Layer 2 of a small transformer language model trained on English Wikipedia (16 layers, counted from 0, width 64).
A neuron's activation on a vector x is SiLU(gate . x) times (in . x), where the dot is the dot product.

Input weights of the MLP neurons that the questions are about. A number n stands for (n - 500) times 0.0014.
n7 gate: 463 572 512 391 494 427 467 371 511 777 609 476 650 425 666 605 488 572 618 334 471 801 524 548 516 603 708 402 640 374 510 490 495 478 438 374 317 401 520 462 503 553 471 712 480 388 465 610 504 260 528 605 461 526 493 489 578 621 313 489 627 559 396 377
n8 gate: 468 582 517 535 544 411 362 438 417 614 418 588 386 440 480 399 151 330 599 549 470 465 458 581 280 549 491 488 498 263 527 594 674 474 532 528 552 479 603 486 433 198 620 559 553 556 504 347 453 469 401 102 627 461 444 556 489 563 713 413 422 527 646 447
n24 gate: 512 346 707 661 410 685 510 596 618 729 602 678 569 318 415 616 366 529 441 752 431 542 674 600 519 797 357 227 726 558 381 519 450 531 609 257 424 486 634 517 558 354 196 531 791 519 311 407 353 318 454 718 209 406 612 504 573 388 730 363 360 516 598 312
n27 gate: 548 476 561 479 678 590 532 667 383 564 571 722 664 638 597 524 538 741 590 466 570 401 465 388 372 540 461 564 456 569 379 592 499 475 535 326 550 527 769 624 368 616 577 644 726 477 428 867 515 542 315 505 513 373 727 436 545 646 545 476 621 613 348 571
n48 gate: 420 738 960 328 476 722 784 283 381 526 272 435 639 410 384 783 673 618 607 681 545 403 562 341 554 547 456 415 701 447 376 474 760 408 673 520 388 578 509 488 362 312 477 563 582 581 435 456 501 585 406 787 124 733 460 597 366 374 589 444 544 492 755 215
n52 gate: 344 342 312 513 464 450 718 423 465 560 505 606 339 507 692 652 656 567 510 522 377 485 536 558 324 555 319 684 527 481 461 112 619 544 492 290 461 646 487 512 412 601 396 350 664 410 332 678 508 497 565 533 649 569 565 333 491 579 386 515 498 380 601 544
n66 gate: 287 642 408 361 501 496 494 482 659 252 609 454 195 744 587 315 464 543 417 542 512 437 163 473 266 502 366 378 724 527 484 447 577 606 663 396 398 380 525 743 653 327 432 803 481 599 279 670 531 702 595 384 575 385 193 574 582 454 417 586 701 768 595 535
n75 gate: 523 523 680 483 404 499 795 254 559 852 410 255 124 660 615 684 552 434 601 502 463 486 362 360 440 504 402 404 416 476 459 377 577 273 389 529 393 254 513 365 822 495 617 505 426 391 346 389 334 355 358 414 497 487 544 466 245 473 519 98 487 613 441 421
n78 gate: 363 420 413 438 312 241 574 560 468 547 576 796 624 259 677 244 735 312 688 466 347 618 626 544 614 653 560 412 515 216 270 394 576 571 393 640 573 638 438 481 476 630 428 415 621 647 552 489 424 492 367 488 645 517 591 534 476 530 423 594 500 616 524 371
n82 gate: 351 426 530 468 367 400 262 584 509 531 517 827 704 535 492 366 281 653 548 533 508 330 645 530 349 588 488 447 684 638 720 444 293 590 463 448 499 470 575 451 298 638 431 344 678 565 593 592 553 467 442 577 495 433 548 503 457 353 598 415 632 516 499 220
n85 gate: 544 652 613 247 599 591 590 525 294 495 395 609 587 198 706 668 620 556 297 529 565 642 550 519 630 403 353 484 582 428 461 529 472 540 527 401 456 381 488 334 679 515 485 462 453 317 430 465 606 479 400 619 566 261 310 525 488 591 377 450 423 781 527 524
n95 gate: 323 644 313 492 697 449 354 609 399 546 446 648 583 498 581 393 390 637 711 467 559 386 618 559 469 398 468 480 443 467 621 559 511 498 503 363 477 504 587 534 535 569 409 381 437 527 387 460 444 505 378 374 462 481 433 411 641 476 556 465 552 455 392 492
n105 gate: 323 443 480 503 529 381 712 473 511 425 654 582 312 617 594 559 504 458 558 540 535 335 558 656 426 470 370 426 396 242 342 615 534 360 318 552 396 448 436 625 559 360 574 426 425 434 426 694 454 630 687 540 570 476 398 457 401 694 444 408 691 368 513 357
n110 gate: 449 595 604 439 673 648 421 458 187 531 430 390 515 256 359 579 26 654 745 250 491 691 452 503 784 335 449 403 493 626 639 258 335 285 346 702 519 399 616 531 360 786 719 278 620 499 547 572 444 580 708 258 470 515 632 712 443 308 517 422 523 472 711 718
n120 gate: 548 556 530 487 615 450 503 648 477 673 395 618 540 313 480 189 622 268 606 530 608 669 673 384 601 587 444 431 491 788 332 604 482 479 619 495 468 309 449 463 423 471 337 664 496 516 581 585 596 524 455 136 538 344 500 262 542 656 531 215 412 741 400 483
n122 gate: 381 283 447 404 685 599 515 598 585 434 506 539 458 460 595 224 298 292 323 690 476 510 540 510 331 558 548 464 506 388 347 340 468 411 253 439 743 335 754 591 465 378 371 480 858 533 451 455 491 623 393 530 468 409 761 437 483 460 364 522 460 684 501 401
n144 gate: 710 425 539 311 399 519 526 660 643 740 223 630 386 520 393 602 252 462 380 704 609 338 654 218 617 620 659 301 479 635 457 496 665 287 535 448 391 498 505 508 383 604 527 310 382 436 369 686 378 560 507 339 872 701 543 380 577 408 541 517 563 326 470 495
n159 gate: 711 575 473 475 541 529 317 543 559 409 472 352 370 416 448 656 415 513 431 406 366 695 461 406 730 438 462 416 483 482 377 542 639 464 549 492 350 655 522 602 450 192 619 772 433 323 649 560 338 294 698 505 351 374 384 589 349 621 530 545 435 575 754 571
n164 gate: 353 542 536 739 643 595 622 560 683 429 507 742 396 524 249 582 627 636 476 275 496 459 260 557 421 484 704 506 463 870 280 629 383 577 671 463 323 443 417 398 232 584 242 434 376 370 433 760 432 342 784 503 619 344 454 441 491 676 454 523 732 635 635 585
n175 gate: 679 386 509 432 705 437 402 563 470 647 609 609 522 575 451 326 407 736 175 313 371 539 542 567 742 540 395 272 648 552 593 409 493 721 507 405 511 394 369 630 324 384 632 371 499 308 588 455 531 370 622 222 676 147 529 559 521 476 404 183 660 426 417 290
n7 in: 481 497 415 576 568 494 475 570 489 414 531 648 613 540 618 784 683 366 646 410 416 644 304 498 616 553 595 422 456 440 573 645 689 381 645 532 424 444 503 552 460 569 414 715 556 364 513 665 390 217 277 540 529 519 538 384 547 658 539 532 591 399 313 560
n8 in: 435 615 413 714 526 392 577 457 480 652 316 397 451 596 332 497 326 554 469 547 488 544 531 414 476 519 332 413 585 484 448 367 598 685 417 395 662 551 427 337 387 487 570 292 439 662 643 515 446 361 483 545 405 744 449 578 480 471 512 636 439 384 436 492
n24 in: 373 419 589 486 616 945 319 566 436 595 643 676 475 434 548 437 310 367 235 657 582 266 665 623 593 532 563 468 760 512 359 546 720 394 361 333 541 607 709 611 541 384 363 490 733 575 360 404 512 398 192 540 468 590 763 571 710 403 559 472 400 524 483 560
n27 in: 397 702 246 463 579 468 646 589 653 412 614 476 615 463 438 299 238 518 382 483 363 645 365 651 468 351 337 458 455 318 658 556 677 580 406 537 489 605 365 631 547 375 355 460 435 515 364 644 497 202 567 410 477 524 379 444 520 500 502 474 627 569 431 531
n48 in: 514 653 646 595 360 570 589 331 532 502 382 707 590 619 376 559 365 725 679 635 389 646 595 526 552 593 618 386 472 468 405 616 481 712 550 472 587 697 474 548 460 218 516 304 657 561 317 700 450 504 713 542 329 399 688 473 524 469 520 506 491 412 615 591
n52 in: 416 286 536 658 484 429 601 298 279 452 604 405 466 389 585 428 571 616 537 674 562 409 444 673 486 537 407 666 567 425 649 265 764 664 728 419 405 447 625 366 463 491 508 503 843 442 288 330 524 534 513 468 668 413 568 627 585 292 496 414 463 406 460 505
n66 in: 863 365 427 616 521 435 463 597 502 525 483 510 349 611 470 432 331 607 624 286 452 429 631 527 687 420 373 462 501 510 554 295 300 325 424 604 577 519 472 265 461 570 595 451 388 439 841 419 469 572 645 342 371 543 575 445 367 516 615 801 343 128 498 690
n75 in: 387 606 693 408 692 368 474 406 514 489 343 509 572 357 414 557 528 377 465 235 406 354 696 384 657 557 490 396 280 560 628 251 487 551 469 543 26 527 483 489 544 455 492 339 568 633 551 506 416 614 380 686 467 739 456 438 399 539 423 282 515 550 528 327
n78 in: 509 663 376 559 328 425 516 650 753 754 550 573 519 283 484 420 774 506 761 592 388 783 705 611 797 670 568 574 480 560 391 344 585 550 506 565 548 457 540 508 622 809 581 357 436 649 512 702 657 393 658 531 529 373 631 386 548 559 481 517 611 675 449 267
n82 in: 490 442 704 513 491 554 493 458 468 384 463 669 567 462 629 411 297 380 349 588 647 331 486 626 197 662 373 422 608 444 483 396 443 481 297 539 459 566 667 489 436 432 436 322 551 568 487 503 592 563 99 514 568 705 398 619 494 319 549 637 636 465 457 350
n85 in: 601 515 611 573 363 194 577 603 772 452 293 302 433 524 336 517 482 482 641 186 443 619 601 511 566 564 664 485 260 594 530 512 364 658 498 591 307 577 489 205 552 612 587 537 360 535 406 417 486 465 793 542 407 478 409 415 632 587 462 604 354 534 628 497
n95 in: 318 574 603 530 638 618 629 499 333 458 600 612 509 513 477 550 434 517 543 401 517 483 335 680 411 430 546 572 546 498 382 437 398 578 374 596 591 444 423 619 539 508 304 319 475 554 520 578 623 396 534 465 601 629 523 459 469 521 534 698 570 458 442 445
n105 in: 394 550 321 686 458 304 459 346 636 647 571 453 569 485 625 659 528 495 526 736 642 382 319 543 397 647 469 547 427 422 469 696 613 373 387 469 299 588 583 649 545 422 366 506 569 404 489 578 397 296 532 608 238 655 478 475 567 593 429 423 499 268 498 476
n110 in: 442 506 715 439 660 420 722 353 526 334 384 445 515 335 409 394 462 278 502 444 697 834 493 465 192 400 462 488 375 404 563 243 434 477 558 258 444 591 208 436 521 480 545 221 307 632 475 733 427 481 321 337 495 669 389 268 485 557 461 550 527 477 392 586
n120 in: 477 422 190 568 378 503 394 620 517 550 491 548 649 700 437 603 667 667 389 733 557 315 479 731 520 439 346 480 457 378 516 603 435 686 614 577 739 534 348 165 583 817 285 595 428 594 423 573 410 592 506 533 274 496 587 627 464 561 664 353 375 619 425 601
n122 in: 505 464 588 751 552 470 511 585 886 456 337 447 418 568 238 551 663 456 467 329 459 664 629 406 572 532 644 428 636 746 325 368 408 477 623 476 503 695 514 487 336 386 516 585 692 651 682 419 472 472 426 548 453 641 674 562 447 361 533 724 436 625 579 512
n144 in: 439 443 430 324 475 480 482 530 315 380 492 495 473 625 541 552 465 569 603 611 332 628 491 707 439 459 474 393 589 566 259 540 562 238 478 500 532 532 343 456 638 752 547 485 428 571 444 539 576 482 309 436 666 244 387 561 619 468 414 470 349 556 522 418
n159 in: 649 509 579 483 657 308 338 503 548 402 357 462 368 504 513 509 513 253 508 280 465 674 501 315 663 617 568 481 530 469 438 458 411 451 437 591 387 523 578 535 401 300 498 628 611 236 709 645 443 357 626 384 558 531 296 412 364 504 475 663 318 510 593 623
n164 in: 508 428 618 824 744 522 451 468 634 702 512 744 450 425 380 519 426 548 331 460 411 468 442 478 351 441 668 534 657 776 230 680 487 559 654 435 462 510 488 612 592 548 417 606 597 551 477 701 428 359 557 463 496 442 433 607 526 446 507 721 514 373 361 486
n175 in: 630 386 469 548 563 536 222 671 531 602 523 446 318 601 566 581 489 677 359 406 518 386 657 442 657 575 370 279 375 472 719 539 494 564 441 464 403 441 410 347 460 511 546 542 547 492 299 449 611 482 505 390 459 331 409 369 632 361 478 407 475 395 389 429

Each question shows a token from some text and the vector x that enters the MLP there. A number n stands for (n - 500) times 0.0068.

"ro": 570 479 449 539 546 543 475 431 437 293 519 540 447 433 493 409 434 480 441 397 540 480 548 541 529 511 408 559 595 510 502 579 520 471 383 437 500 472 499 467 504 405 504 651 442 547 586 582 392 486 609 527 525 598 585 573 799 474 720 525 435 578 499 570
Which neuron lights up most? n159

"4": 554 559 533 453 491 645 571 558 454 423 556 618 445 491 495 438 491 557 500 340 521 512 577 544 488 547 560 612 607 549 567 509 491 594 438 402 556 549 496 502 647 595 461 567 480 450 576 486 327 460 481 414 493 664 528 627 818 504 578 455 497 523 445 598
The most active neuron and its activation: n95, at about 0.31

"all": 540 533 597 544 581 564 526 438 406 416 506 542 448 558 522 474 439 512 481 364 418 414 543 546 454 601 511 518 622 452 596 585 566 478 483 584 605 522 515 531 580 476 497 508 347 520 565 507 310 516 554 625 560 574 535 586 774 511 582 378 358 591 383 537
Which neuron lights up most? n78

"9": 592 588 525 415 496 660 607 568 451 397 494 589 416 479 493 442 484 524 499 369 471 438 588 567 451 529 530 557 610 510 592 497 531 483 407 418 551 556 525 495 529 565 474 550 456 485 541 462 352 463 507 436 499 622 486 671 831 515 560 440 398 555 436 572
Which three neurons fire most, strongest first? n105, n24, n75

"th": 589 504 529 497 585 575 558 541 476 495 598 492 485 579 468 486 517 415 506 476 433 413 553 560 551 657 515 556 636 461 563 536 459 480 390 481 470 535 578 516 602 486 467 505 308 550 535 544 481 509 505 500 607 620 534 594 792 589 516 282 389 519 387 617
Which neuron lights up most? n48

"ic": 529 626 543 474 462 521 565 566 417 356 524 606 446 538 490 466 443 495 457 364 564 340 646 584 466 626 418 609 694 544 615 521 497 516 396 482 499 522 496 487 493 523 535 540 488 506 636 523 351 456 511 536 515 592 554 540 738 590 615 446 452 566 385 509
Which neuron lights up most? n82

"er": 597 567 601 581 457 593 529 504 468 404 628 535 481 576 570 471 465 433 496 404 540 462 618 486 497 566 434 520 626 466 636 622 496 469 419 431 484 505 480 512 566 519 412 460 346 553 623 555 485 433 554 524 498 609 540 555 720 654 563 492 398 499 400 536
The most active neuron and its activation: n52, at about 0.3

"it": 530 584 498 521 504 586 543 467 389 424 502 601 387 477 451 481 486 483 555 346 513 395 596 520 557 574 598 563 603 500 523 597 463 473 388 501 471 496 511 492 544 507 493 515 461 507 524 522 430 403 400 565 533 598 384 523 847 537 585 328 459 667 387 566
Which neuron lights up most? n7

"ount": 578 533 544 488 535 556 599 406 367 537 542 696 445 435 508 459 425 493 464 339 441 508 589 556 464 564 557 558 582 432 505 585 582 495 440 519 534 528 517 515 660 496 505 498 388 575 595 515 425 523 596 531 516 527 542 520 809 644 588 425 423 495 418 570
Which three neurons fire most, strongest first? n122, n95, n24

" s": 492 570 517 451 550 577 590 528 486 440 562 419 464 502 525 475 587 584 365 376 366 364 528 544 513 666 418 578 541 444 467 565 480 378 478 422 490 534 581 469 602 454 502 476 459 553 526 589 413 486 501 388 609 630 562 572 767 538 686 410 462 515 407 531
The most active neuron and its activation: n27, at about 0.3

"y": 592 556 492 495 539 603 592 539 494 367 499 439 379 467 457 421 460 485 479 351 517 377 542 515 503 498 416 614 677 576 563 586 522 490 397 407 536 484 443 579 543 469 433 479 496 495 560 504 385 464 496 483 524 554 525 585 810 568 567 488 320 483 427 567
Which neuron lights up most? n78

"as": 520 557 546 521 471 557 511 524 371 391 507 468 482 432 518 474 408 558 478 434 501 404 589 581 519 707 492 689 601 570 563 581 535 481 403 488 486 493 422 560 581 479 427 543 402 536 535 592 399 436 496 514 646 557 538 581 727 580 704 501 351 468 464 566
The most active neuron and its activation: n24, at about 0.48

"re": 599 517 539 614 612 604 506 400 456 387 495 541 502 647 547 448 454 516 431 376 536 450 468 448 521 562 475 441 675 492 524 620 478 478 367 416 493 522 484 471 590 462 449 522 405 486 596 545 456 474 522 496 500 600 505 499 722 582 657 518 445 585 541 592
Which neuron lights up most? n78

"ed": 526 611 481 604 534 545 584 486 424 524 583 573 482 543 583 424 484 406 560 395 422 400 550 454 623 626 463 554 653 486 565 557 489 510 439 398 502 472 504 489 622 492 521 556 446 544 529 594 476 400 539 602 553 618 445 543 731 614 639 377 480 470 450 599
The two highest activations, in order: n7, n24

"c": 464 566 535 615 480 488 588 583 493 447 434 575 485 553 536 485 427 473 484 338 418 412 592 578 492 547 405 590 704 502 564 533 655 522 362 433 469 517 512 480 459 520 499 522 422 507 603 539 388 560 428 463 530 583 476 574 822 544 668 403 397 531 542 546
Which three neurons fire most, strongest first? n8, n24, n82

"ist": 503 550 527 532 560 574 555 526 413 449 547 536 503 459 434 458 508 422 506 402 452 463 567 604 527 621 591 457 667 498 596 543 555 505 346 374 497 575 478 422 665 512 448 537 341 525 486 492 452 476 511 494 562 606 472 473 791 661 457 426 441 513 442 580
Which neuron lights up most? n7

"wn": 565 559 542 432 562 492 667 442 425 454 586 595 443 554 586 510 446 475 542 327 466 475 583 559 511 517 498 499 616 409 574 581 547 482 500 428 582 492 362 508 671 453 483 527 487 518 482 508 344 411 559 573 496 612 516 554 689 544 679 400 416 473 331 572
The two highest activations, in order: n7, n24

"en": 548 631 585 545 453 559 539 546 402 466 499 569 472 538 588 425 428 397 480 433 536 339 548 548 574 492 394 471 644 474 500 506 478 464 386 482 512 487 424 503 582 524 585 574 344 555 555 589 411 447 567 576 520 567 534 561 736 595 637 501 311 523 445 529
Which three neurons fire most, strongest first? n52, n122, n24

"ir": 528 644 591 482 499 611 519 536 519 434 539 569 418 507 511 393 467 492 514 366 645 501 570 533 517 552 441 578 637 501 617 539 504 495 324 474 497 520 412 521 499 518 425 521 414 490 601 525 400 418 521 462 488 623 504 580 796 503 668 547 373 490 424 496
Which neuron lights up most? n95

" 196": 561 533 623 468 491 661 568 615 488 495 476 597 497 578 501 440 498 532 510 335 459 421 576 545 504 507 483 481 497 447 577 504 486 589 488 466 533 567 533 411 583 534 573 522 450 542 475 496 431 358 424 543 539 549 430 612 868 514 677 524 436 601 550 627
Which three neurons fire most, strongest first? n24, n85, n105

"ing": 585 616 455 559 557 597 596 406 379 467 605 469 421 533 544 409 483 448 549 383 478 338 609 463 514 614 437 523 595 486 568 514 490 518 502 443 493 478 533 545 573 467 455 537 431 527 573 570 398 426 558 562 542 560 449 546 742 635 628 327 405 484 322 567
The most active neuron and its activation: n122, at about 0.38

" at": 517 566 600 532 587 625 558 525 538 348 526 487 404 561 587 448 463 426 467 328 425 432 437 532 552 630 466 504 491 472 575 446 552 475 468 434 490 495 602 490 610 465 532 443 540 493 603 568 381 371 484 542 539 615 484 600 704 604 642 348 427 466 515 459
The two highest activations, in order: n75, n24

"he": 544 519 539 520 518 551 565 413 547 285 551 466 509 603 488 483 423 503 481 351 620 511 521 528 552 591 447 582 689 545 547 598 583 394 404 418 510 485 462 565 574 447 483 500 479 509 564 543 431 497 548 435 465 575 534 607 804 523 702 516 396 503 456 569
The most active neuron and its activation: n66, at about 0.45

"ig": 488 557 532 477 541 567 587 544 398 412 433 544 401 448 424 441 385 480 467 351 558 425 558 632 541 605 480 637 635 486 566 530 622 498 411 537 491 461 496 494 506 481 435 544 437 523 577 570 356 442 539 512 511 569 454 610 822 582 598 454 383 476 432 490
The most active neuron and its activation: n8, at about 0.43

"O": 565 527 488 487 445 625 662 467 422 342 537 518 427 418 461 401 456 469 418 353 446 434 514 520 480 481 463 542 583 554 468 507 551 485 366 428 429 509 579 591 541 456 602 499 468 487 573 511 362 431 511 561 535 620 497 551 844 495 633 472 419 519 396 533
Which three neurons fire most, strongest first? n120, n24, n78

"0": 580 551 508 418 494 642 554 623 477 384 547 599 440 500 450 437 486 504 473 368 548 499 599 597 474 518 535 537 593 502 496 500 514 516 431 387 542 560 461 503 589 600 528 615 434 469 531 503 427 495 515 482 451 692 495 652 794 525 554 427 400 551 404 583
Which neuron lights up most? n105

"ar": 476 603 539 513 443 591 537 518 492 387 590 520 486 449 482 441 447 407 451 392 514 474 616 534 533 625 466 523 613 535 615 631 517 493 335 484 555 531 422 531 574 548 458 571 391 515 552 570 402 534 542 554 504 544 470 541 774 570 656 576 404 482 406 565
The most active neuron and its activation: n52, at about 0.36

"ur": 521 547 555 565 552 592 501 494 485 405 413 604 411 470 550 445 470 495 554 314 533 444 570 549 482 571 486 547 660 471 558 627 562 442 299 531 493 456 401 467 634 479 438 530 407 524 561 523 420 453 496 509 459 562 478 534 727 489 663 511 390 561 433 494
The two highest activations, in order: n95, n24

"st": 518 503 490 497 666 500 633 523 458 463 506 587 465 557 470 420 406 451 480 437 485 445 549 515 556 519 543 598 660 416 529 577 535 503 439 514 504 515 635 485 555 479 528 437 399 583 587 540 441 461 574 565 555 636 551 616 825 524 584 334 327 537 527 538
Which three neurons fire most, strongest first? n8, n24, n95

"H": 539 509 585 459 488 576 635 542 597 366 556 474 454 514 540 536 476 495 506 334 377 337 515 532 522 506 513 637 570 518 511 577 426 489 382 436 529 566 495 536 585 471 523 403 487 504 565 488 384 373 430 517 609 573 603 664 816 448 540 389 442 556 404 512
The most active neuron and its activation: n120, at about 0.18

"p": 512 502 520 505 484 501 649 496 419 448 496 554 488 547 476 501 527 415 506 412 437 347 683 547 548 543 533 484 609 573 495 547 591 506 407 447 469 577 520 484 504 457 530 562 413 528 628 554 431 505 444 483 575 529 454 593 953 569 667 420 451 592 480 639
Which three neurons fire most, strongest first? n144, n24, n110

" O": 546 542 596 471 489 638 609 444 438 356 513 502 417 459 529 413 490 527 452 319 431 422 511 534 519 507 466 482 518 481 531 506 510 459 338 374 419 490 549 595 522 421 612 450 504 476 549 512 399 466 475 554 516 618 516 512 853 500 674 496 406 478 396 532
The two highest activations, in order: n120, n24

" a": 574 600 521 443 553 578 501 521 472 344 518 455 518 592 541 427 504 429 429 320 462 438 538 500 581 642 405 501 522 503 526 450 437 503 432 348 524 551 472 514 590 452 542 520 551 589 506 504 490 422 559 396 519 586 633 522 845 578 714 449 468 460 382 520
Which neuron lights up most? n175

"8": 560 584 561 423 474 660 565 579 471 434 493 621 409 496 506 455 484 530 509 394 478 456 579 556 456 542 543 616 600 528 587 488 494 533 438 444 578 567 540 495 571 622 485 553 444 490 556 453 341 478 506 427 496 634 510 635 823 498 582 460 437 558 456 583
Which neuron lights up most? n105

"f": 505 568 446 526 483 524 551 607 508 409 532 481 362 538 497 440 414 394 446 492 387 444 607 502 621 495 548 586 637 455 549 558 553 467 492 524 496 487 480 484 640 484 490 462 466 501 585 560 418 464 492 549 601 625 600 529 858 527 577 371 410 619 486 526
The two highest activations, in order: n144, n24

"em": 570 506 553 522 481 495 485 520 483 461 496 611 418 429 507 464 513 500 438 402 552 405 484 615 538 533 526 578 678 596 546 524 562 471 361 509 434 551 444 469 661 448 471 539 332 496 542 517 444 418 458 492 648 551 563 554 831 517 667 539 402 562 467 535
Which neuron lights up most? n144

"v": 439 527 493 544 508 472 557 561 501 487 485 566 428 546 458 460 446 434 466 383 407 400 547 551 543 481 518 502 650 509 571 599 547 527 406 447 508 506 417 392 612 487 497 546 408 541 616 515 396 411 383 553 585 630 478 587 816 593 654 502 381 622 578 495
Which neuron lights up most? n8

"od": 526 541 549 468 533 536 640 577 485 456 541 558 482 534 538 483 419 417 500 311 567 436 603 566 517 560 404 621 637 476 525 627 526 507 362 460 495 530 469 518 495 570 439 502 351 598 588 494 446 387 538 537 522 567 462 577 745 485 687 444 393 447 412 523
The most active neuron and its activation: n95, at about 0.44

" on": 560 528 543 608 590 592 529 481 526 458 526 555 464 550 605 456 523 429 523 369 446 490 545 469 502 573 320 529 519 511 563 446 531 496 487 590 489 523 589 511 614 410 559 550 542 508 601 583 407 379 541 562 500 520 416 544 799 567 824 352 473 493 481 549
The most active neuron and its activation: n24, at about 0.86

" bec": 513 541 565 584 657 546 490 570 537 444 486 508 496 580 583 465 537 558 429 334 423 445 513 562 563 566 327 564 582 421 541 472 478 405 381 369 535 539 491 500 627 508 536 566 565 489 427 552 509 375 494 502 603 539 488 514 776 586 667 358 490 490 471 498
Which neuron lights up most? n175